Layer 3 of a small transformer language model trained on English Wikipedia (8 layers, counted from 0, width 128).
A neuron's activation on a vector x is SiLU(gate . x) times (in . x), where the dot is the dot product.

Input weights of the MLP neurons that the questions are about. A number n stands for (n - 500) times 0.0006.
n54 gate: 300 532 462 659 704 470 583 561 457 538 473 270 679 656 399 481 630 460 588 503 392 600 441 651 593 587 554 547 494 302 483 526 539 433 601 447 509 447 376 452 641 538 348 561 370 350 656 490 497 460 580 586 478 413 263 513 288 576 350 462 445 457 605 422 588 416 574 524 444 478 449 292 436 621 418 544 549 475 478 626 589 519 523 248 611 617 555 403 327 500 544 594 497 412 566 403 454 530 376 436 507 526 293 469 518 304 806 410 479 494 451 484 549 539 398 462 533 464 525 574 471 448 307 432 547 430 648 384
n75 gate: 312 602 371 573 412 668 531 669 511 675 443 384 351 444 650 321 522 422 385 507 367 412 422 626 520 341 274 423 631 521 543 565 404 592 480 275 316 598 691 683 516 528 579 489 520 357 496 408 475 569 589 459 538 755 452 586 592 491 398 420 380 300 159 405 483 520 306 433 398 457 568 554 554 368 583 558 393 477 429 544 437 265 572 719 508 673 192 480 253 588 313 761 727 390 306 421 688 286 444 566 533 467 518 421 629 451 402 496 593 652 529 367 583 493 764 464 470 442 812 183 392 525 407 333 679 508 589 380
n80 gate: 406 562 316 299 512 496 438 546 525 610 417 411 496 437 363 628 500 640 266 424 442 565 567 244 500 432 496 456 691 204 633 547 575 432 421 554 769 413 599 607 520 149 600 600 359 295 584 625 440 585 523 477 360 679 537 455 596 592 460 648 500 546 469 588 421 467 377 463 571 307 599 521 748 544 562 166 462 430 555 192 724 606 634 763 488 297 488 512 409 441 519 342 566 746 334 657 381 567 682 519 653 493 500 442 493 517 508 573 597 524 878 371 662 571 566 659 511 496 464 712 556 324 484 589 611 665 376 391
n133 gate: 435 496 421 711 336 343 617 132 535 531 589 529 656 488 590 440 535 722 645 373 438 636 651 281 366 333 520 480 205 597 419 695 530 556 777 518 772 538 635 631 591 667 536 644 324 612 430 685 534 496 525 520 434 452 179 773 521 486 449 534 558 455 319 708 700 531 304 460 403 580 569 522 604 444 406 304 607 512 572 361 222 413 391 571 359 267 461 457 465 717 488 413 343 531 551 496 587 635 528 575 24 539 646 407 305 448 509 500 632 298 469 317 651 536 788 641 447 725 279 513 638 465 574 513 530 360 479 456
n278 gate: 536 566 369 296 566 565 480 219 349 392 444 608 204 516 364 531 468 534 631 584 478 530 449 557 371 526 510 468 334 564 459 658 543 635 297 543 533 568 397 546 412 721 435 543 398 537 573 563 457 386 345 738 411 428 320 529 397 489 651 413 564 370 658 599 285 641 513 474 394 592 698 359 534 535 403 598 380 591 356 371 278 595 563 348 382 590 638 369 557 580 529 343 573 354 490 534 317 482 445 673 396 519 416 309 500 455 486 627 506 636 582 622 529 607 696 614 520 582 538 451 598 301 592 517 424 500 557 448
n54 in: 437 494 506 613 577 553 783 703 454 512 472 290 551 662 483 550 433 383 536 656 674 625 556 511 264 497 469 528 420 497 398 470 725 480 517 416 558 444 439 675 666 374 493 666 454 513 606 778 500 362 474 462 469 460 406 188 423 533 236 333 555 436 519 479 604 405 693 406 345 569 427 646 729 560 382 589 609 257 444 345 494 514 524 405 620 645 585 536 514 386 606 510 576 415 507 513 506 546 537 478 538 412 599 563 590 564 407 448 438 570 562 406 611 469 464 610 576 466 365 439 396 466 456 474 646 679 422 547
n75 in: 622 464 326 572 528 242 320 580 511 421 411 531 549 537 480 559 410 707 535 443 674 511 551 598 865 481 415 496 692 423 546 353 601 267 461 496 564 341 380 556 444 732 516 636 669 508 647 540 605 466 645 530 524 609 574 528 496 577 558 500 710 439 443 612 284 544 677 636 391 589 519 516 496 611 488 398 424 500 570 569 428 460 550 622 277 631 476 574 463 304 356 224 511 625 640 291 458 529 511 398 663 354 348 681 515 586 245 335 599 516 557 189 288 257 523 430 335 204 562 520 246 516 308 764 488 617 542 611
n80 in: 497 526 467 328 532 640 615 414 458 484 577 517 565 520 458 600 510 622 369 311 593 370 503 593 529 628 621 375 610 346 484 367 459 536 574 545 654 447 640 377 569 322 519 480 549 297 477 446 576 469 137 604 500 515 369 64 329 574 454 536 514 342 409 598 482 496 380 453 602 419 520 675 535 425 429 577 802 476 518 255 500 703 442 718 335 369 377 454 574 418 557 538 794 453 496 549 665 534 487 678 644 500 510 516 635 416 559 611 384 446 474 500 533 557 510 461 497 438 267 475 529 434 533 663 500 343 628 373
n133 in: 493 493 779 438 547 584 311 361 644 589 483 469 193 537 413 245 464 640 550 600 571 462 353 555 496 285 649 619 393 415 655 588 510 522 393 462 621 259 510 661 747 561 414 407 605 444 297 547 771 372 451 284 386 435 472 437 462 276 468 623 691 545 564 484 571 599 476 419 486 458 596 650 646 395 609 441 317 584 703 427 494 569 657 368 378 371 387 589 519 500 463 517 523 353 621 486 569 545 550 530 668 477 349 617 550 669 415 612 510 359 422 451 571 537 601 521 387 452 642 397 377 636 416 633 418 352 472 493
n278 in: 661 503 523 413 613 316 461 473 619 381 453 446 551 564 633 441 446 524 552 506 601 309 422 419 265 441 477 534 503 784 360 568 539 307 577 552 473 386 595 542 594 547 412 330 561 509 409 441 646 632 506 450 553 492 627 535 732 541 426 488 473 620 390 586 346 560 622 564 586 469 562 484 488 643 387 537 635 406 482 255 448 434 540 528 663 443 494 528 359 566 649 533 449 522 482 368 377 579 549 509 587 610 572 416 370 508 372 446 454 113 363 429 510 418 412 466 556 401 383 595 544 522 503 618 503 449 485 547

Each question shows a token from some text and the vector x that enters the MLP there. A number n stands for (n - 500) times 0.012.

"anc": 459 306 413 541 355 426 389 600 508 362 545 379 588 526 314 460 488 306 555 460 591 289 367 693 510 517 582 348 455 481 463 575 283 433 379 415 455 467 364 388 395 574 658 525 472 669 489 516 614 410 659 346 399 686 590 629 350 600 597 480 418 396 410 638 579 432 570 383 433 514 501 629 325 494 434 666 545 504 527 361 714 673 447 531 496 510 553 485 490 543 378 484 549 788 413 583 420 566 663 482 569 448 459 481 576 575 682 538 658 570 454 380 613 416 445 519 651 489 322 482 388 608 458 455 314 457 593 615
Which neuron fires most, and how strongly? n133, at about 0.21

" of": 480 267 470 472 445 743 377 543 590 565 528 549 681 284 356 602 304 442 496 613 628 224 523 546 562 510 583 485 436 459 503 553 693 661 531 524 308 598 497 565 532 734 486 476 440 682 460 466 706 504 658 460 286 618 521 525 421 395 425 435 478 401 415 396 626 487 398 725 528 541 525 347 519 657 531 639 390 352 382 371 648 638 423 535 494 374 649 518 592 563 568 469 463 401 341 512 473 528 451 624 465 381 519 530 416 544 568 513 507 330 363 621 656 338 464 505 470 595 443 550 323 429 445 349 587 485 548 533
Which neuron lights up most? n80

" D": 441 336 457 411 462 528 520 453 460 260 499 597 516 285 310 453 475 439 481 579 499 209 534 704 553 540 683 431 411 466 474 495 649 494 438 549 397 630 461 534 354 490 566 531 517 581 186 524 508 279 587 572 450 627 725 528 491 509 407 454 343 412 250 491 565 486 388 555 532 505 495 487 473 554 455 674 574 398 559 378 580 596 477 471 637 334 562 634 529 391 574 501 568 585 558 545 466 374 346 401 330 576 480 557 491 896 414 489 469 544 407 600 495 425 453 511 508 511 486 514 496 461 497 456 602 518 484 550
Which neuron lights up most? n133

" c": 461 193 374 520 633 589 454 620 506 374 492 608 711 379 420 466 474 434 476 661 397 358 526 506 545 537 599 519 451 541 363 630 679 566 513 476 496 606 243 463 450 391 472 499 454 657 276 430 708 271 585 528 133 606 707 544 512 358 603 412 442 446 215 503 477 447 572 523 578 589 563 368 371 557 594 610 551 473 571 366 631 617 415 495 400 440 594 516 582 413 535 559 572 612 397 536 568 475 482 401 475 450 524 614 537 679 676 372 580 490 524 582 610 380 457 479 470 516 555 504 353 526 534 512 561 550 459 546
Which neuron fires most, and how strongly? n133, at about 0.12

"ain": 323 197 400 585 490 814 429 560 547 489 526 440 622 173 267 452 471 429 497 622 643 178 470 626 497 398 450 315 405 398 508 624 622 472 504 478 488 542 538 434 498 550 485 658 405 581 450 545 574 338 562 439 419 627 534 482 404 459 429 442 620 457 409 610 587 425 592 532 384 479 545 512 545 569 586 518 435 422 423 540 556 786 538 501 434 347 481 424 571 596 534 614 546 603 463 589 480 583 380 657 515 464 448 604 516 542 420 405 436 548 528 619 461 486 470 386 686 382 370 688 364 656 403 480 517 458 597 654
Which neuron fires most, and how strongly? n54, at about 0.25

".": 353 474 292 571 441 585 486 537 601 372 342 512 498 315 329 510 237 495 340 607 460 376 504 524 714 538 917 454 685 500 599 512 708 543 609 546 416 628 623 527 434 548 523 400 519 547 367 525 511 505 580 442 252 464 629 478 513 524 465 520 495 485 293 408 400 414 440 444 517 474 502 311 360 591 505 515 606 388 449 432 617 635 473 536 499 431 408 503 627 473 510 433 488 670 433 387 510 532 535 556 359 360 508 731 401 579 397 286 545 621 314 551 594 542 564 559 596 428 572 515 360 420 498 372 612 464 586 721
Which neuron lights up most? n75

" F": 439 316 283 432 434 488 583 469 435 395 357 577 532 282 290 388 404 423 474 719 413 314 520 598 583 571 634 434 476 495 409 578 622 542 456 504 342 581 499 553 456 504 481 608 546 581 53 405 514 403 696 734 293 595 679 506 554 499 502 461 456 472 235 556 535 506 491 567 486 467 487 432 461 599 587 643 591 404 424 467 560 631 500 442 504 388 461 549 580 533 528 523 531 522 630 525 539 462 600 502 431 523 550 562 426 858 555 570 586 621 427 564 510 412 475 511 494 443 329 580 404 453 538 458 575 502 489 502
Which neuron lights up most? n133

"k": 297 442 470 615 375 723 357 684 527 412 511 538 501 422 383 535 372 609 584 479 491 344 579 587 683 563 576 383 336 480 357 505 713 578 537 554 597 632 557 632 473 512 511 610 411 601 357 653 553 339 571 561 531 574 646 543 405 437 588 501 371 522 261 563 542 439 508 575 347 649 633 647 468 560 675 670 419 446 469 563 793 665 506 582 439 385 484 521 617 703 520 554 480 604 496 353 332 462 500 645 323 524 574 455 537 576 542 388 546 544 397 405 484 380 459 540 737 428 401 533 514 461 471 536 423 446 409 644
The two highest activations, in order: n278, n80

" b": 454 304 328 556 588 541 485 559 588 271 468 466 725 361 448 495 444 575 591 671 328 288 508 530 651 670 609 522 427 538 459 529 604 618 451 576 491 658 421 579 526 365 436 445 553 627 275 381 560 326 628 515 200 640 617 385 490 408 622 462 441 521 243 602 517 403 432 532 522 514 586 458 361 537 602 538 452 357 527 330 516 544 443 460 470 361 605 583 639 403 677 446 379 563 459 510 504 428 461 445 450 437 589 578 661 700 526 463 460 576 514 484 609 262 550 536 462 655 524 499 356 393 520 435 444 556 467 497
Which neuron fires most, and how strongly? n133, at about 0.044

" t": 498 280 361 467 536 451 434 593 607 319 359 540 507 252 368 544 429 494 597 574 520 332 544 540 562 553 601 339 478 522 499 490 618 659 490 564 415 600 378 462 452 458 454 523 458 712 296 609 699 391 619 618 235 633 713 470 394 311 523 593 415 491 245 559 449 399 540 557 607 539 621 450 482 566 692 527 427 429 540 319 691 526 391 452 497 373 573 665 634 418 772 503 409 634 386 529 625 453 478 443 440 362 556 447 475 689 594 478 550 563 480 503 566 426 629 443 514 523 435 452 410 460 500 466 509 404 473 534
Which neuron lights up most? n54

" also": 275 514 501 539 584 647 419 501 563 579 534 532 739 384 231 549 532 594 395 781 537 260 419 357 525 449 682 474 442 504 284 469 635 456 493 479 487 798 443 623 439 553 386 498 450 639 453 568 637 336 441 473 280 683 401 489 471 537 560 294 597 447 453 654 420 444 560 451 479 573 507 408 392 606 454 522 499 417 293 494 554 740 378 520 692 423 576 509 570 399 662 542 568 607 423 577 622 610 625 506 647 397 492 450 571 570 453 410 597 512 490 550 524 447 544 442 368 409 495 527 479 533 516 488 410 487 522 623
The two highest activations, in order: n80, n54

"-": 441 467 321 648 407 641 454 504 441 561 520 623 498 362 290 362 470 505 282 722 640 298 528 662 579 567 619 610 454 498 415 571 739 692 568 499 457 707 553 447 455 584 582 279 579 560 318 655 528 523 481 491 137 607 503 398 501 521 483 482 402 344 502 424 475 464 485 574 523 510 571 143 458 516 490 698 586 486 460 352 684 486 443 492 508 284 482 577 556 365 591 568 579 538 527 470 512 474 568 474 458 543 493 630 432 618 496 305 565 540 379 452 453 416 576 620 592 506 392 487 358 509 393 438 459 514 401 619
Which neuron lights up most? n278

"th": 485 392 480 522 641 750 504 523 622 285 242 575 504 387 382 506 301 406 440 607 562 394 370 664 680 555 483 383 261 468 348 461 541 416 472 616 507 655 468 454 628 453 533 484 487 562 411 600 644 453 526 474 400 583 611 470 602 498 460 402 570 354 227 522 533 473 472 556 473 539 612 427 367 685 573 545 392 425 565 505 582 532 619 477 497 264 617 533 626 577 771 526 415 775 307 450 427 443 521 437 462 600 569 548 558 650 329 435 615 539 458 604 477 440 459 538 500 483 398 615 438 472 450 335 488 552 603 594
Which neuron lights up most? n133

" le": 316 303 372 667 486 503 436 557 599 279 383 386 652 452 271 535 391 538 577 738 415 427 450 687 550 494 581 453 452 502 426 557 711 505 587 648 371 560 327 548 531 456 477 290 487 690 291 352 562 438 372 509 304 734 599 628 572 334 534 488 473 537 290 484 495 579 474 523 529 577 400 454 325 644 587 417 572 431 446 378 517 528 459 400 547 381 453 409 624 522 569 439 487 453 432 513 621 506 524 579 523 381 449 627 337 619 603 410 502 594 473 702 528 277 503 399 560 502 392 559 424 385 480 531 591 405 520 541
Which neuron fires most, and how strongly? n80, at about 0.18

"p": 459 333 428 616 589 862 458 587 532 418 486 488 518 458 393 533 396 590 542 526 495 409 517 669 595 543 459 494 372 591 440 622 638 551 481 575 484 712 310 455 543 531 407 596 501 747 521 640 507 373 583 527 337 769 646 474 502 523 518 562 586 524 320 556 561 329 502 607 339 559 568 499 279 528 543 756 486 457 475 518 598 637 447 389 499 403 452 555 604 547 478 588 367 623 362 395 472 522 530 492 287 636 604 585 583 731 625 334 622 463 422 466 565 544 548 453 635 557 276 533 471 350 591 511 498 538 635 643
Which neuron lights up most? n80

"it": 459 300 409 497 575 734 470 560 578 324 412 475 526 494 469 544 423 427 532 649 688 313 380 575 608 419 537 313 359 377 489 633 522 458 439 613 363 633 464 391 468 715 505 600 434 500 410 673 584 389 466 521 424 640 715 496 428 518 644 530 634 431 239 604 533 444 535 477 389 638 661 507 501 678 540 577 485 469 313 347 585 571 460 534 396 352 393 689 579 528 422 623 470 600 506 454 498 531 594 699 349 501 503 534 542 643 393 467 408 514 415 546 658 519 513 473 521 552 271 574 462 580 400 393 614 504 623 590
The two highest activations, in order: n278, n133

" a": 442 317 352 519 537 669 467 598 574 461 403 515 717 305 234 507 436 513 575 790 517 439 513 566 615 471 600 444 435 584 539 669 675 651 456 430 483 704 463 408 493 555 426 589 416 555 415 470 469 505 600 548 305 626 595 405 542 461 506 379 424 398 372 486 601 481 444 568 502 573 462 391 566 553 560 634 401 444 489 272 714 627 176 573 466 279 478 595 485 513 644 427 423 461 544 607 650 458 438 337 444 440 407 498 533 583 500 340 397 536 487 574 387 222 567 518 549 562 430 424 354 474 522 404 536 476 501 513
Which three neurons fire most, strongest first? n278, n133, n80

" m": 453 292 364 471 701 643 412 617 498 261 555 538 617 372 420 481 410 517 415 610 410 369 536 567 550 540 642 405 492 451 543 397 792 624 492 598 444 604 433 513 541 514 513 464 458 653 283 445 582 439 649 639 176 712 638 499 475 404 516 444 456 486 274 383 548 429 556 564 586 480 703 391 354 487 605 535 487 320 579 288 604 610 411 539 560 475 535 648 685 476 628 434 405 496 439 605 478 493 429 583 469 439 477 504 557 728 604 368 451 482 436 514 510 271 566 530 552 546 561 530 353 425 488 502 532 474 471 531
The two highest activations, in order: n133, n80

"ill": 355 301 536 555 602 512 294 596 466 524 385 439 476 378 312 405 414 268 536 705 745 252 446 676 638 623 471 334 491 561 605 653 652 580 483 506 424 658 466 599 420 381 441 447 517 638 310 435 618 323 431 348 473 562 545 577 348 429 453 474 526 506 403 575 575 630 521 528 458 577 443 412 380 526 553 693 503 338 403 499 431 576 610 516 603 366 507 486 473 492 606 507 493 558 406 490 528 551 485 692 264 381 483 543 692 534 452 424 545 586 450 523 646 522 343 454 588 434 364 639 388 630 352 478 465 495 621 575
Which neuron lights up most? n54

" class": 429 297 390 498 536 442 540 484 682 354 444 624 630 275 190 584 470 524 395 751 754 413 534 700 601 546 455 434 341 293 506 480 412 691 355 580 454 615 436 649 435 486 547 459 446 492 288 613 611 518 573 508 199 568 530 405 468 385 540 430 573 448 301 526 425 428 532 510 575 486 521 366 238 551 686 399 487 472 380 493 553 589 395 488 685 366 391 493 467 406 451 494 535 617 484 459 413 496 468 522 520 417 442 538 741 636 415 389 510 530 479 539 548 368 504 405 511 525 445 527 414 447 529 361 571 473 563 518
The two highest activations, in order: n80, n278

",": 426 368 489 577 558 743 334 594 477 598 552 575 578 413 241 547 436 429 440 691 627 198 532 547 646 515 813 500 587 524 416 476 617 605 464 515 373 596 527 593 447 585 407 445 443 688 438 522 700 350 517 381 280 629 670 574 382 395 422 476 400 490 349 465 544 354 400 605 598 413 463 430 376 529 527 606 431 404 584 344 569 601 247 546 522 393 516 586 554 418 690 474 515 582 558 557 497 544 406 489 314 413 543 594 391 553 421 403 581 547 473 494 446 383 531 447 528 611 455 547 509 450 590 337 545 575 359 593
Which three neurons fire most, strongest first? n75, n278, n80

" p": 395 290 389 519 550 615 421 572 481 315 427 535 534 334 479 519 440 518 536 576 439 373 541 550 550 531 692 398 405 485 535 572 741 676 479 563 465 636 321 495 538 472 331 386 473 748 407 448 712 306 571 538 271 660 679 460 513 473 467 566 525 512 229 424 450 400 471 659 495 562 464 408 350 574 557 568 561 497 513 441 613 568 381 409 438 349 511 515 605 339 590 403 355 540 464 554 581 442 450 456 432 466 474 545 546 821 699 360 624 536 474 519 580 294 552 416 587 590 446 538 413 443 584 562 575 494 463 514
Which neuron lights up most? n80

"ins": 478 437 470 524 544 666 360 707 579 439 526 546 652 202 348 714 408 388 474 586 573 476 421 543 649 416 435 528 511 363 425 436 621 446 470 550 469 769 448 632 465 485 406 429 462 444 238 599 576 389 441 425 419 664 658 418 433 241 404 524 539 501 221 458 601 440 598 409 390 499 507 462 448 606 618 583 527 505 310 407 600 698 385 556 533 337 513 544 598 633 443 593 582 642 532 528 358 519 563 589 345 532 501 604 546 524 495 645 393 573 441 501 678 494 652 373 663 558 321 547 534 516 411 463 387 441 456 517
Which neuron lights up most? n80

"an": 450 320 522 508 510 739 249 674 612 364 683 580 581 421 299 388 356 342 360 507 398 171 525 536 608 413 544 494 320 460 481 537 582 450 554 621 419 517 461 480 241 546 468 505 411 444 554 613 458 419 542 597 432 613 760 524 383 560 538 368 505 540 399 615 556 457 418 502 568 527 567 495 485 614 509 569 554 461 431 457 539 617 413 601 559 274 431 447 648 644 647 473 449 669 474 401 461 554 576 474 384 531 522 632 589 688 402 512 544 629 535 470 699 449 398 457 712 380 381 552 407 533 526 506 660 545 584 617
Which three neurons fire most, strongest first? n133, n80, n54

" is": 435 456 449 528 550 616 405 710 630 526 494 611 694 268 313 529 390 736 480 706 449 302 500 492 653 554 662 461 416 539 531 515 564 652 509 469 400 669 441 581 315 536 416 461 426 534 453 555 502 562 468 367 294 568 446 447 415 498 404 479 562 357 331 486 481 461 491 509 409 462 470 290 417 477 683 610 427 420 494 494 482 689 292 612 410 336 467 522 655 321 688 598 529 499 548 553 448 500 607 552 435 405 461 575 494 737 511 333 490 414 596 596 419 345 542 491 503 445 306 449 405 377 486 401 368 548 534 670
The two highest activations, in order: n278, n133